Layer 4 of a small transformer language model trained on English Wikipedia (12 layers, counted from 0, width 128).
A neuron's activation on a vector x is SiLU(gate . x) times (in . x), where the dot is the dot product.
The model reads these tokens: "g" "ion" "s" " and" " " "lan" "gu" "age" "s" "." " The" " I" "mp" "er"

The vector x that enters this layer's MLP at each token. A number n stands for (n - 500) times 0.0057.
0 "g": 693 562 479 373 590 580 564 632 389 391 544 471 444 573 559 546 494 406 322 568 526 426 524 527 289 523 656 450 433 445 539 505 498 385 704 299 611 545 534 555 629 377 300 480 550 494 480 503 335 491 671 524 156 438 554 508 617 819 679 687 458 739 403 568 655 562 513 539 559 397 640 530 426 727 645 390 415 425 238 442 529 700 269 478 755 423 603 440 493 433 586 447 111 302 575 765 169 526 387 361 779 563 425 503 417 467 533 513 513 439 553 528 416 555 846 310 443 493 590 537 600 540 616 550 610 682 396 623
1 "ion": 566 588 479 362 657 840 362 646 493 460 747 485 390 595 500 291 675 345 476 333 499 316 619 680 674 743 555 390 565 470 561 638 484 425 669 492 720 661 598 428 755 532 354 576 515 459 620 398 644 417 533 704 475 644 431 501 285 586 490 455 592 675 586 523 595 519 515 553 550 397 809 443 644 440 593 340 624 425 371 386 600 552 595 386 505 503 685 608 769 406 632 469 291 618 542 929 473 627 448 284 505 605 620 610 442 522 463 345 506 698 327 429 395 520 490 676 684 569 641 462 497 579 591 330 398 251 544 619
2 "s": 513 607 587 299 620 765 589 674 452 280 647 535 484 505 493 597 586 390 570 510 349 348 682 605 638 417 545 422 351 323 607 592 553 343 731 498 659 491 459 446 540 486 530 416 425 452 527 443 598 508 491 618 381 511 431 629 439 559 601 449 111 662 603 526 661 389 378 461 543 501 706 726 512 339 365 232 445 228 337 475 625 419 440 501 511 272 547 546 669 315 514 567 278 815 655 705 596 633 485 467 504 506 374 497 367 610 438 503 425 489 364 461 426 700 586 591 610 561 581 645 265 750 673 353 565 300 480 593
3 " and": 620 571 637 697 644 698 734 467 558 316 602 590 374 428 347 446 495 258 553 586 480 348 666 598 758 571 470 573 424 372 455 464 661 495 575 639 518 599 682 605 576 397 499 525 536 569 502 489 677 465 454 628 503 415 635 622 202 599 706 437 500 644 518 544 591 448 510 597 502 444 661 590 497 548 489 336 698 477 212 555 533 447 275 591 583 338 584 401 581 208 405 517 459 482 362 763 783 599 356 431 635 372 400 571 375 609 85 522 563 567 371 377 243 651 514 670 700 432 333 510 511 618 510 566 784 488 355 439
4 " ": 652 488 397 495 574 519 490 642 485 445 650 367 556 491 483 436 650 290 615 520 376 453 643 633 519 408 521 568 443 587 580 685 533 482 578 544 672 462 654 547 663 493 636 418 561 564 672 224 619 472 382 479 370 423 607 380 439 648 710 525 586 316 504 508 692 396 748 550 554 769 473 671 394 544 542 225 497 463 220 456 692 478 372 458 479 302 560 524 721 260 453 651 298 531 421 436 460 664 585 314 436 545 457 496 362 63 384 750 308 543 494 586 353 501 539 717 644 568 431 541 487 558 664 400 569 234 426 419
5 "lan": 762 634 294 395 459 633 549 436 640 332 295 333 457 633 568 420 739 372 441 581 416 419 651 504 673 330 594 363 560 487 644 629 504 396 549 467 545 559 454 672 577 493 538 624 591 587 654 392 566 448 466 628 671 631 491 449 462 346 366 491 551 494 450 452 489 547 613 108 583 845 688 784 738 346 800 439 399 547 449 412 391 506 380 421 282 439 565 540 659 473 532 450 520 570 456 457 606 526 553 337 707 417 357 467 315 216 411 417 636 548 420 493 405 706 513 602 709 480 511 720 410 393 448 424 573 585 463 377
6 "gu": 624 526 401 333 449 737 510 587 543 187 466 390 588 535 327 468 670 497 469 495 390 241 673 469 692 641 668 534 616 498 526 752 523 368 460 324 571 505 528 668 511 457 380 654 541 635 459 394 443 384 557 734 380 664 687 601 624 656 604 605 653 603 493 631 796 452 565 381 489 584 612 601 741 299 566 501 508 468 342 388 445 635 459 632 391 506 621 479 380 375 552 367 287 681 509 599 404 615 600 376 630 559 655 435 244 445 680 461 434 357 332 509 617 533 637 535 821 493 477 427 421 684 610 556 446 427 211 610
7 "age": 601 627 382 422 590 790 422 574 437 420 725 455 375 559 576 528 631 365 490 430 577 388 621 512 714 693 502 489 590 655 541 426 451 415 359 510 631 548 642 626 573 473 421 526 480 337 508 444 732 507 343 518 434 630 673 476 224 478 631 513 468 748 633 424 658 454 531 562 500 503 608 630 630 557 749 569 664 360 395 573 485 641 651 536 318 334 452 542 671 438 378 571 308 651 587 973 336 570 570 301 507 479 498 595 487 488 301 293 434 671 297 493 448 277 493 536 815 514 661 466 468 735 723 148 431 394 447 495
8 "s": 537 526 534 291 615 727 525 625 448 199 661 523 467 455 458 569 529 404 576 434 372 441 574 570 551 401 505 419 421 343 615 552 535 446 679 502 652 512 495 500 499 560 530 332 391 422 572 393 627 477 506 587 437 453 514 519 435 446 656 462 81 712 710 455 715 393 374 435 459 516 694 774 519 360 412 325 502 204 322 531 605 497 425 444 565 275 585 582 657 359 459 591 255 837 619 790 618 552 515 506 456 471 412 463 388 583 354 486 417 581 390 493 470 586 501 575 654 556 616 662 228 782 686 372 525 264 485 551
9 ".": 717 475 528 644 590 968 522 602 621 376 550 428 415 361 559 374 694 403 514 571 575 263 759 655 644 645 542 537 342 654 461 379 484 486 526 654 430 740 454 423 647 345 518 796 421 522 641 181 765 525 415 455 447 466 664 568 495 553 533 444 526 364 588 533 574 387 415 426 738 481 657 614 354 581 655 301 609 400 224 555 498 533 386 624 450 601 568 634 606 332 341 510 474 617 587 398 584 510 420 446 511 444 484 581 445 63 524 569 520 402 429 413 267 542 678 382 535 437 553 619 349 525 562 416 351 475 422 365
10 " The": 737 538 473 684 672 586 734 432 509 528 682 496 354 437 508 592 525 266 731 386 563 567 662 611 685 641 507 336 445 412 536 424 343 398 417 511 612 507 502 591 783 438 523 524 253 688 504 435 453 534 358 499 502 416 799 676 419 469 406 521 568 653 536 558 688 490 548 175 646 545 588 740 448 414 620 198 622 392 299 333 627 707 310 590 536 359 448 342 688 418 559 588 431 441 352 576 363 661 496 477 499 336 521 304 463 344 416 368 464 398 565 377 345 421 540 488 754 525 440 489 421 413 656 479 754 563 417 361
11 " I": 529 480 595 568 676 454 403 759 464 531 470 304 428 538 418 517 595 375 700 384 584 305 837 610 525 439 600 610 511 474 515 767 573 558 520 411 505 411 447 585 687 347 533 411 312 531 663 492 737 585 395 584 631 230 599 731 540 561 754 675 556 426 707 541 681 589 709 375 591 399 400 672 507 464 498 302 652 557 353 478 593 570 183 711 511 295 449 396 463 391 468 496 297 639 466 624 442 472 537 322 606 454 350 575 347 331 515 373 632 511 653 476 585 308 514 482 579 532 616 557 374 559 660 191 351 620 357 469
12 "mp": 642 612 474 457 650 395 511 588 464 378 502 661 384 477 334 322 544 338 318 421 196 373 655 437 653 663 688 335 627 331 517 520 708 596 532 540 640 615 603 718 360 600 594 242 377 442 415 386 333 674 466 556 465 453 370 608 529 469 632 631 398 528 364 238 448 532 445 542 459 516 727 720 514 280 578 399 498 498 491 373 514 405 348 713 755 433 525 606 585 412 506 469 421 444 549 516 265 490 497 318 270 573 432 788 491 499 253 558 532 486 479 556 555 518 739 598 576 429 466 158 405 743 520 548 292 438 454 490
13 "er": 723 718 336 394 722 577 455 645 601 487 460 518 511 629 412 379 546 433 335 385 434 397 493 594 551 515 670 458 409 425 671 657 252 597 641 493 567 440 465 599 670 597 357 519 246 470 409 334 580 609 645 640 432 400 353 550 402 373 750 493 520 360 546 425 520 568 525 395 345 654 537 645 599 619 716 282 621 451 331 446 529 447 523 650 547 491 567 430 609 341 319 538 320 739 729 664 365 617 650 490 472 328 543 725 350 351 360 231 446 645 302 391 631 532 562 688 687 385 492 444 297 788 574 359 440 543 465 576

Each question shows the input weights of one neuron of the MLP. A number n stands for (n - 500) times 0.0012.

n187 gate: 388 536 510 526 588 556 640 456 409 601 445 581 571 605 556 492 657 513 366 470 495 537 508 422 423 372 535 417 236 471 530 531 382 588 308 579 527 497 477 510 317 518 453 465 399 484 418 451 495 548 636 516 449 489 399 505 458 464 479 439 447 550 310 482 474 534 459 513 547 580 454 412 635 612 511 398 634 582 572 406 365 533 557 441 521 462 505 344 595 436 726 413 520 476 513 624 604 628 414 526 397 573 573 505 416 438 578 555 410 607 359 518 705 592 591 383 441 719 428 490 617 448 474 575 408 565 595 460
n187 in: 493 505 462 490 596 570 570 493 401 701 681 574 373 555 500 456 419 389 440 513 528 559 452 479 420 482 513 447 546 656 591 518 398 391 482 362 516 598 535 595 373 527 416 698 487 544 373 485 634 554 518 482 485 388 390 490 528 492 632 515 355 632 417 411 510 500 505 467 550 557 518 428 558 578 564 513 492 582 599 490 357 446 430 363 485 291 567 527 475 555 500 421 495 595 555 555 497 523 661 632 497 358 616 480 635 357 529 580 556 574 389 472 464 449 631 522 418 615 416 462 408 536 566 681 705 460 609 559
On which token does it fire most, and how strongly? 13 "er", at about 0.56

n75 gate: 235 447 408 367 355 514 650 648 474 483 514 551 482 407 500 528 484 394 553 451 539 639 553 552 534 427 523 395 440 322 500 421 427 575 535 548 439 352 670 464 526 525 278 449 503 526 456 472 555 537 635 560 357 564 483 430 463 347 486 559 454 551 511 622 537 447 608 622 464 317 542 560 458 472 273 537 503 308 520 688 324 446 522 514 494 483 596 423 627 434 547 545 427 648 478 514 615 522 388 511 443 468 424 559 472 586 633 634 670 615 573 570 466 520 432 574 544 528 445 755 515 432 581 578 651 339 352 526
n75 in: 473 625 553 491 401 506 397 617 448 599 355 409 382 629 337 681 497 407 596 422 497 465 579 599 564 471 394 559 580 563 331 487 443 436 461 449 523 656 592 531 241 298 371 564 652 378 503 673 580 449 597 471 369 322 576 554 522 693 279 582 474 406 367 381 443 478 282 656 559 449 562 548 559 484 668 391 525 454 375 497 386 621 305 463 459 571 408 518 620 317 338 509 415 513 488 439 431 331 562 481 447 542 451 364 440 516 374 626 506 513 562 346 648 633 450 341 713 377 399 497 493 500 353 581 562 425 727 452
On which token does it fire most? 3 " and"

n127 gate: 424 399 492 457 588 569 575 671 562 518 462 543 555 441 531 505 571 405 448 398 448 520 428 472 531 497 361 535 497 457 449 442 546 601 594 347 383 477 562 520 584 436 581 544 623 500 455 420 532 561 510 500 436 719 449 308 572 485 358 531 348 576 498 505 526 515 525 600 623 600 348 554 515 538 324 350 449 401 588 414 625 346 585 512 596 469 592 636 543 508 626 457 467 520 420 414 470 417 603 520 707 364 521 513 697 488 536 459 464 515 406 571 492 475 343 500 507 406 391 475 539 439 588 487 429 608 688 554
n127 in: 422 494 456 617 540 603 613 465 364 494 271 345 503 613 396 561 572 465 492 671 389 469 494 632 444 449 472 367 747 481 416 583 544 539 312 625 715 557 371 446 477 377 475 511 586 384 535 609 422 508 585 446 503 460 444 553 558 443 677 458 638 566 316 497 536 445 413 566 454 564 562 528 497 582 464 438 453 575 528 588 511 513 538 619 500 429 380 352 442 500 429 630 557 600 554 458 563 473 481 508 465 688 449 594 420 486 494 566 650 365 469 517 492 628 709 572 560 556 454 549 537 577 199 421 529 434 392 528
On which token does it fire most, and how strongly? 10 " The", at about 0.3

n41 gate: 569 506 534 518 264 544 446 616 543 414 463 537 461 585 546 692 538 707 484 388 557 513 464 516 363 500 417 492 634 604 257 444 553 546 410 612 603 466 363 458 519 456 582 468 465 573 694 466 436 457 516 405 465 527 471 388 604 513 497 407 549 474 497 464 545 513 382 469 463 580 523 532 516 474 471 454 370 629 465 579 516 505 464 539 505 497 524 299 566 316 510 471 568 636 438 427 511 474 479 416 514 525 549 537 363 531 546 386 556 595 566 405 537 388 475 400 407 644 327 421 827 492 371 288 495 537 523 548
n41 in: 589 644 399 525 436 589 427 572 425 410 475 655 516 500 557 528 507 593 455 390 592 600 489 642 513 600 528 520 662 495 353 492 515 572 356 536 607 452 445 478 555 416 576 369 505 536 647 502 579 679 386 492 392 417 464 451 682 412 757 311 606 492 551 507 569 492 362 457 375 557 445 469 432 462 567 487 368 596 422 523 492 527 433 433 563 578 648 512 475 350 472 462 555 600 425 557 497 523 553 465 567 568 403 505 470 518 557 430 643 561 532 341 503 380 471 566 532 500 389 409 647 548 409 528 644 568 572 557
On which token does it fire most? 2 "s"

n121 gate: 403 409 458 415 392 495 486 475 629 475 548 413 488 492 372 537 290 437 519 391 500 615 629 361 665 564 420 492 455 335 538 397 388 480 411 531 543 409 546 377 453 519 614 534 503 374 601 420 500 627 578 460 248 520 427 487 472 486 433 741 571 559 640 562 528 486 365 445 544 557 621 429 541 597 477 523 578 416 394 391 472 557 632 445 422 592 579 585 217 597 456 652 530 590 547 448 414 519 553 578 536 624 422 497 480 566 431 423 258 478 436 405 646 584 535 551 396 441 573 464 410 310 492 638 592 597 402 585
n121 in: 547 455 519 433 613 489 483 603 367 489 419 668 633 482 643 393 531 497 700 525 396 606 469 414 500 307 646 582 574 734 349 532 527 599 553 549 422 728 537 511 497 513 505 456 456 514 460 535 611 341 459 713 552 614 497 445 489 583 630 293 663 430 406 537 353 465 548 567 497 519 505 574 452 441 407 514 383 577 649 643 489 443 330 651 576 586 544 482 524 506 554 535 579 434 617 514 435 532 487 416 385 466 478 514 535 401 481 441 538 454 570 338 394 633 565 534 577 484 500 489 677 654 551 457 620 465 492 453
On which token does it fire most, and how strongly? 7 "age", at about 0.069

n107 gate: 592 559 654 488 528 450 524 480 527 512 452 679 475 459 446 524 477 577 292 359 523 605 466 397 552 577 600 585 382 524 519 342 569 570 426 449 375 465 395 383 519 430 247 645 494 430 424 606 541 407 506 485 394 491 298 646 539 547 458 437 561 431 560 517 581 306 630 541 580 563 397 497 574 394 419 302 509 459 506 375 488 534 602 596 473 270 437 541 605 497 397 614 635 554 526 644 583 491 553 476 291 583 617 410 384 462 720 588 323 684 753 298 494 566 572 529 553 404 477 399 599 360 414 429 580 444 671 509
n107 in: 559 500 394 480 663 497 385 340 538 226 414 615 482 531 520 599 517 668 404 562 585 387 419 403 456 592 494 460 561 376 427 601 633 573 556 558 385 246 315 557 473 357 422 506 523 574 463 608 489 363 414 283 482 467 590 467 532 483 592 503 506 506 811 475 549 509 577 588 454 512 574 465 526 469 599 538 439 514 441 624 486 589 602 630 577 334 410 340 520 571 517 523 413 520 393 476 514 486 534 480 408 461 497 434 506 460 710 602 500 540 586 509 514 494 675 441 695 509 357 454 491 232 557 437 417 469 615 631
On which three tokens does it fire most, strongest first? 3 " and", 12 "mp", 5 "lan"

n189 gate: 547 452 479 524 541 663 420 695 444 356 548 379 557 521 497 607 547 536 434 472 420 476 291 485 512 591 482 441 436 406 484 440 485 463 344 378 757 467 432 559 434 315 551 518 628 454 432 607 456 524 699 549 629 727 494 579 595 395 467 527 411 391 293 596 384 354 368 617 476 525 283 528 554 485 323 429 470 689 531 606 540 576 640 536 615 447 613 468 642 543 557 406 379 469 548 500 325 341 518 696 648 331 456 497 509 458 456 462 421 467 406 343 461 609 522 494 669 561 388 425 569 285 344 392 431 371 476 488
n189 in: 477 407 722 471 450 436 539 463 473 650 349 473 494 457 596 258 472 468 378 433 712 464 599 599 404 457 338 604 563 473 581 633 464 572 537 565 424 277 468 517 423 463 341 398 426 452 431 532 391 530 485 527 386 609 709 614 512 415 450 467 545 403 392 332 560 623 392 538 681 665 459 602 497 523 437 422 494 546 394 453 387 489 587 512 562 585 536 342 399 636 409 530 455 467 538 615 465 479 623 294 519 353 381 382 541 247 461 438 539 568 485 418 580 631 534 543 318 533 517 415 479 736 453 462 308 523 509 428
On which token does it fire most, and how strongly? 3 " and", at about 0.24

n191 gate: 374 438 528 478 636 652 506 530 552 420 472 559 438 638 575 540 560 338 553 448 525 617 476 589 417 529 607 433 546 480 443 511 480 486 506 346 500 377 541 519 462 401 331 216 377 338 619 447 494 529 523 439 425 497 366 486 546 719 438 497 486 392 388 448 457 313 508 427 492 445 622 583 508 601 446 387 571 467 749 466 392 685 353 539 266 535 597 354 491 460 475 611 466 546 475 410 444 494 570 590 452 570 526 350 455 469 663 465 583 525 418 461 474 375 292 555 600 506 580 610 374 432 517 382 576 360 390 632
n191 in: 675 506 486 440 485 386 461 574 461 379 538 555 451 574 370 426 545 609 448 410 540 412 311 275 450 657 319 514 373 526 420 625 512 476 662 641 396 636 500 586 700 545 433 503 617 500 489 514 534 459 599 461 624 497 385 402 615 500 442 503 438 485 466 393 368 664 451 598 304 450 523 524 509 549 271 476 588 440 277 305 403 520 457 506 645 431 649 568 541 432 462 345 356 456 460 509 483 540 561 300 380 431 464 611 401 600 473 433 479 552 425 474 412 313 537 486 608 661 565 546 639 643 558 526 313 532 466 382
On which three tokens does it fire most, strongest first? 1 "ion", 8 "s", 13 "er"

n52 gate: 445 517 543 476 574 585 583 342 650 738 511 473 551 611 591 429 667 473 628 589 497 524 571 503 470 500 302 375 508 440 474 395 541 528 414 663 547 513 352 391 559 587 505 492 481 434 399 543 379 467 468 387 547 456 658 451 590 328 321 620 478 486 464 521 473 513 537 382 588 670 548 552 473 535 593 500 549 608 461 478 642 479 622 302 478 358 475 521 644 436 661 435 523 484 442 400 589 438 572 559 632 492 556 516 451 551 575 534 492 562 643 462 598 601 520 408 598 527 403 753 500 492 406 422 668 636 484 453
n52 in: 553 348 428 418 641 396 608 727 418 636 544 358 546 402 337 406 540 485 421 468 520 414 440 511 468 420 516 538 348 430 533 495 596 566 487 544 452 554 490 581 492 510 448 403 610 452 368 375 435 469 500 500 558 582 526 468 510 441 428 461 537 557 682 458 698 382 421 541 457 461 528 524 518 520 312 437 435 492 696 614 615 505 452 472 482 468 497 523 513 516 556 620 525 510 508 651 526 505 341 459 662 604 380 697 572 589 258 512 620 528 599 557 401 443 432 447 477 503 482 536 344 394 444 446 460 526 359 508
On which two tokens does it fire most, strongest first? 6 "gu", 13 "er"

n59 gate: 399 451 285 531 470 455 692 571 625 421 625 729 319 638 400 500 620 609 585 455 523 407 315 394 568 581 362 506 735 491 497 538 561 447 315 445 503 425 412 446 494 486 647 512 509 435 611 457 570 465 500 382 741 583 439 417 561 529 564 509 476 541 589 427 494 609 557 403 443 550 469 444 500 552 518 509 538 542 385 457 392 464 474 415 448 345 386 503 413 438 474 570 594 506 497 642 512 494 440 604 506 560 449 465 506 660 714 666 439 419 497 287 401 352 579 399 480 404 576 327 503 541 394 500 614 632 745 602
n59 in: 514 461 323 520 286 414 483 434 422 460 469 440 524 412 428 288 612 590 430 515 673 434 396 425 503 465 514 419 488 295 530 472 690 526 447 423 517 424 389 397 409 415 503 491 363 416 664 433 608 529 689 439 514 526 697 514 437 458 562 568 382 418 473 429 497 525 536 573 511 417 559 626 438 666 609 552 338 448 442 310 451 448 556 597 415 485 337 597 435 445 573 506 472 569 634 578 723 553 391 613 596 427 357 477 404 444 570 722 329 548 611 582 574 443 464 547 533 378 489 590 618 432 537 598 547 528 528 362
On which token does it fire most? 1 "ion"

n145 gate: 521 509 345 476 460 516 500 264 610 436 404 464 366 487 394 508 548 427 613 441 508 605 506 545 478 679 533 532 497 382 286 516 445 385 477 583 663 459 446 430 680 713 566 497 436 567 508 384 431 472 481 604 489 438 409 542 472 563 497 588 536 530 323 487 616 695 413 584 579 511 597 492 318 647 613 489 522 524 595 410 594 257 575 621 415 562 401 495 621 399 514 693 506 417 473 663 334 473 418 549 485 446 650 423 459 614 539 618 575 442 480 462 453 464 327 428 457 428 559 546 548 456 603 549 560 435 473 550
n145 in: 457 421 435 433 525 462 481 559 537 519 424 571 473 477 587 545 495 443 467 591 544 363 514 630 492 497 444 413 468 615 687 573 626 705 554 595 548 510 337 467 609 365 490 397 558 468 418 572 528 431 336 532 487 586 521 462 387 492 474 537 718 550 616 503 484 448 552 464 438 508 508 452 487 549 479 527 427 406 487 675 534 435 377 533 521 304 416 383 490 401 565 589 430 342 482 417 438 464 632 544 625 459 476 686 523 667 369 430 413 534 505 591 618 534 423 381 561 445 505 786 462 487 580 691 438 397 416 455
On which token does it fire most? 3 " and"

n7 gate: 582 364 358 581 447 503 474 555 364 526 672 362 518 544 446 497 370 531 511 413 483 483 314 319 583 538 460 608 623 537 411 415 489 569 488 347 413 598 591 506 453 629 548 609 506 382 533 561 484 489 537 270 572 422 466 459 654 290 353 616 308 404 519 475 548 556 667 517 408 623 447 597 308 559 503 497 797 464 486 385 545 476 533 381 385 277 452 627 486 612 511 557 460 480 522 520 480 517 416 674 407 410 628 393 520 450 732 382 480 556 485 360 574 443 556 525 467 497 519 478 523 477 570 469 415 414 478 500
n7 in: 566 577 333 553 562 340 529 497 468 460 514 438 512 508 497 329 527 589 431 570 325 616 411 417 423 547 575 694 489 511 349 407 415 440 279 526 494 564 591 500 356 571 708 434 406 520 481 569 478 409 531 543 514 323 474 546 474 338 520 574 529 342 508 402 369 531 653 536 366 429 555 548 533 729 480 425 573 453 419 627 491 538 434 561 475 512 608 390 427 488 455 659 497 645 425 393 486 441 282 598 410 465 404 523 582 525 535 400 619 570 407 391 517 633 447 656 340 421 516 632 459 672 696 553 567 486 473 377
On which token does it fire most? 1 "ion"

n12 gate: 656 527 603 497 512 632 540 580 413 477 413 483 488 423 423 449 508 578 497 471 431 415 532 400 454 497 549 486 454 571 212 492 477 489 465 477 457 528 536 323 679 582 520 511 401 667 511 445 377 295 433 408 649 465 392 291 304 480 469 523 629 551 505 639 278 444 444 405 642 446 519 606 391 447 628 601 401 360 555 489 551 424 517 481 396 648 534 453 633 503 587 576 667 463 625 494 273 561 467 607 673 701 529 599 418 564 642 489 426 432 541 472 452 591 704 486 450 531 599 430 594 480 553 492 494 489 456 631
n12 in: 540 347 503 459 541 520 717 483 408 403 530 497 457 355 349 310 520 532 477 390 567 461 519 291 470 506 527 421 579 461 393 729 679 588 356 554 540 394 389 453 720 619 423 497 326 439 576 523 445 485 509 406 633 408 377 580 497 414 542 647 506 521 448 555 341 418 347 459 585 464 427 527 538 470 557 667 407 488 409 440 668 480 339 418 678 626 434 488 733 473 414 476 783 461 623 488 482 435 435 571 607 565 537 443 521 565 387 435 467 461 330 298 452 533 478 650 497 461 625 352 627 375 470 305 546 462 567 452
On which token does it fire most? 1 "ion"

n134 gate: 374 532 299 485 437 377 467 444 644 543 477 565 362 517 464 624 584 478 441 590 535 482 437 531 696 329 316 530 571 530 664 523 422 408 508 538 636 517 373 473 484 442 652 597 662 449 458 599 532 553 437 459 559 541 373 510 437 560 452 389 515 447 536 507 573 351 517 507 535 431 465 538 453 418 540 590 394 551 418 432 510 413 574 353 555 510 505 432 492 469 448 475 532 447 581 505 390 527 393 407 511 311 456 513 580 589 477 478 604 495 420 537 538 326 276 381 475 422 520 612 391 415 540 515 588 498 537 662
n134 in: 373 486 568 505 525 495 535 538 452 556 403 552 473 421 484 593 467 549 547 424 647 426 585 460 476 495 505 497 473 345 583 458 416 620 443 347 575 477 605 518 394 380 461 609 579 412 510 340 602 513 380 599 524 659 572 460 624 464 532 521 545 416 444 495 484 464 287 531 339 375 585 739 490 620 434 495 382 666 513 508 521 490 508 397 408 495 489 395 424 524 578 508 579 540 577 608 411 531 435 445 497 416 551 426 463 572 522 618 487 534 353 492 497 289 514 668 546 785 382 508 462 539 677 640 609 487 444 511
On which token does it fire most? 9 "."

n50 gate: 543 425 551 442 497 601 548 392 530 490 527 556 441 435 475 431 569 493 396 429 529 586 420 553 565 546 525 490 398 480 500 426 559 462 573 572 480 505 553 457 623 672 586 515 785 560 555 444 584 460 451 395 615 359 450 399 683 405 407 468 515 652 566 505 334 670 553 519 447 490 476 510 553 468 587 593 438 588 533 539 591 474 457 519 409 419 470 593 436 598 568 618 534 460 488 548 385 466 527 549 375 305 546 468 441 437 576 535 500 532 612 639 515 502 667 471 517 387 400 627 383 414 517 403 297 490 560 584
n50 in: 534 469 543 364 455 439 508 495 369 607 581 584 452 474 456 593 583 481 495 467 567 440 630 489 442 352 459 380 585 394 614 373 361 439 433 443 478 567 688 418 523 626 670 530 546 519 420 548 566 492 457 547 456 572 322 518 577 476 687 318 522 603 375 560 538 548 540 559 570 305 428 473 487 487 492 483 511 532 312 538 448 338 484 322 551 461 527 418 484 508 444 601 672 536 567 469 530 387 589 438 494 399 578 571 527 492 355 391 705 465 371 492 389 361 378 416 479 481 576 505 343 343 729 548 663 428 508 541
On which token does it fire most? 6 "gu"

n182 gate: 644 467 544 554 678 416 516 505 497 495 636 461 432 503 373 431 447 456 564 505 467 545 360 268 449 554 625 505 455 442 368 529 573 564 373 571 602 399 457 485 519 538 492 614 402 489 572 608 528 439 586 380 500 505 550 430 368 422 335 489 564 445 606 432 429 417 515 510 570 442 397 579 503 606 595 481 526 403 390 490 518 412 308 510 383 487 613 582 450 516 433 484 576 397 628 452 440 479 689 612 439 546 460 327 521 469 653 550 534 758 349 461 647 327 410 546 398 316 515 435 400 492 479 446 435 484 492 503
n182 in: 531 638 614 359 570 497 478 636 514 377 349 530 486 602 680 402 562 439 466 547 495 554 469 623 426 567 451 421 527 451 443 629 592 421 708 530 379 593 613 606 534 620 449 489 394 552 384 503 542 451 315 527 508 630 622 596 657 420 589 378 486 414 497 604 541 689 391 604 471 707 648 587 508 489 343 464 381 534 434 548 405 477 521 495 604 453 589 416 395 709 503 570 514 571 447 610 529 348 551 594 574 614 475 406 599 487 481 474 383 449 481 580 535 513 407 510 471 516 544 516 408 320 561 590 597 628 450 470
On which token does it fire most? 13 "er"

n102 gate: 522 224 460 599 491 520 456 497 697 613 552 460 524 550 488 587 379 627 520 409 508 523 572 488 582 379 427 621 480 557 328 363 621 439 671 532 565 395 478 593 381 500 546 584 581 573 405 427 455 295 629 599 454 600 613 494 529 460 463 560 558 383 387 483 584 591 412 582 534 680 604 500 548 446 589 447 328 475 523 826 667 434 584 598 514 465 414 587 374 582 511 486 620 488 312 573 497 435 633 483 406 476 654 563 609 579 415 549 454 574 589 631 557 569 650 500 604 546 478 497 619 463 645 375 500 690 439 413
n102 in: 548 432 471 442 577 514 440 302 764 467 535 415 537 457 432 464 449 457 552 274 465 352 558 628 396 664 515 506 533 521 704 471 347 449 415 476 524 526 440 627 387 429 526 331 396 413 532 463 357 420 480 192 500 494 524 604 361 593 532 471 446 350 559 460 411 419 422 372 358 351 512 574 535 724 530 485 603 569 437 526 453 636 468 262 570 352 447 563 424 662 407 403 424 414 480 464 445 471 596 556 453 439 573 550 685 358 542 450 417 348 594 415 491 606 414 440 606 409 523 421 372 383 491 425 524 485 689 521
On which token does it fire most, and how strongly? 2 "s", at about 0.26

n14 gate: 431 634 546 571 438 425 479 478 568 490 505 439 559 433 518 423 473 328 611 392 553 582 556 573 536 555 497 397 539 595 659 497 462 425 579 376 592 510 490 407 505 493 362 554 601 325 503 570 321 593 599 456 617 445 379 613 518 541 431 595 456 664 411 601 433 631 568 518 429 539 349 591 508 578 454 581 479 664 503 357 551 448 495 320 375 558 587 565 664 390 556 554 539 549 497 566 548 404 584 548 538 384 365 651 451 553 534 407 278 449 553 441 459 418 492 589 568 567 415 500 561 515 381 422 537 594 535 557
n14 in: 581 506 364 527 523 402 348 482 569 607 446 651 525 400 464 628 612 585 548 489 527 492 523 517 591 592 505 439 462 421 597 573 568 439 494 592 450 519 611 569 483 595 530 508 429 431 325 383 537 399 624 572 629 519 339 586 437 511 559 462 638 611 544 492 424 433 412 425 660 585 667 620 508 631 633 552 524 508 569 511 628 588 582 471 522 542 473 489 543 274 454 454 421 263 540 345 540 484 658 627 683 670 400 497 659 553 500 603 467 433 581 414 394 432 613 437 598 617 384 476 464 468 339 596 547 553 408 448
On which token does it fire most, and how strongly? 5 "lan", at about 0.34

n96 gate: 538 553 536 521 547 494 696 421 298 576 482 539 472 430 470 572 621 541 638 460 474 295 525 421 530 627 518 424 515 272 509 264 548 619 478 518 696 515 404 567 519 372 518 633 690 488 570 465 471 461 533 518 470 564 274 394 482 506 464 581 436 455 304 546 313 553 521 376 462 503 488 406 583 402 548 564 590 430 696 363 708 402 541 442 738 472 497 465 398 320 627 668 542 470 471 540 518 485 405 425 601 519 583 542 509 665 488 354 373 315 497 497 449 533 422 422 488 641 378 446 525 473 577 722 475 577 721 476
n96 in: 450 640 523 371 426 556 643 431 459 491 543 489 464 453 624 612 453 621 315 398 492 480 461 341 546 500 604 480 480 471 467 568 423 378 556 457 343 508 439 469 536 630 446 549 348 398 595 556 503 377 364 442 503 444 463 697 480 641 432 657 523 568 747 503 632 447 483 525 416 572 478 656 385 463 474 465 483 467 544 429 663 311 469 508 333 342 471 414 566 544 404 403 672 480 494 593 675 415 452 440 388 729 547 295 449 421 500 492 408 528 585 463 480 486 646 701 316 409 492 472 423 429 585 537 588 506 486 684
On which token does it fire most, and how strongly? 10 " The", at about 0.14

n3 gate: 345 519 494 392 506 535 651 601 334 536 500 485 571 302 482 354 597 579 453 497 459 384 315 515 596 646 365 262 467 565 500 447 527 584 485 509 521 447 359 387 715 497 630 542 461 548 422 523 394 673 594 518 566 512 583 497 595 477 503 509 569 550 628 534 705 448 628 593 550 515 372 470 407 725 637 614 479 540 557 556 479 372 596 480 344 306 369 365 417 557 673 479 478 494 352 406 729 444 494 406 631 439 610 453 394 506 630 573 491 485 598 576 420 604 364 491 445 432 466 406 730 656 532 409 552 482 422 464
n3 in: 554 423 397 558 352 449 651 473 623 466 568 693 548 739 491 553 414 482 591 434 509 525 725 466 428 481 556 464 643 525 548 485 371 503 396 327 610 485 602 596 375 560 610 335 506 594 551 542 491 469 540 453 584 440 311 615 522 433 629 577 534 469 275 577 327 382 445 363 360 512 406 519 348 406 435 509 485 587 390 543 608 669 398 623 714 604 574 683 340 356 470 358 619 308 678 500 650 524 451 659 516 551 554 442 653 558 352 611 571 500 386 445 540 491 394 592 575 614 539 518 261 442 518 378 452 600 524 475
On which three tokens does it fire most, strongest first? 1 "ion", 7 "age", 9 "."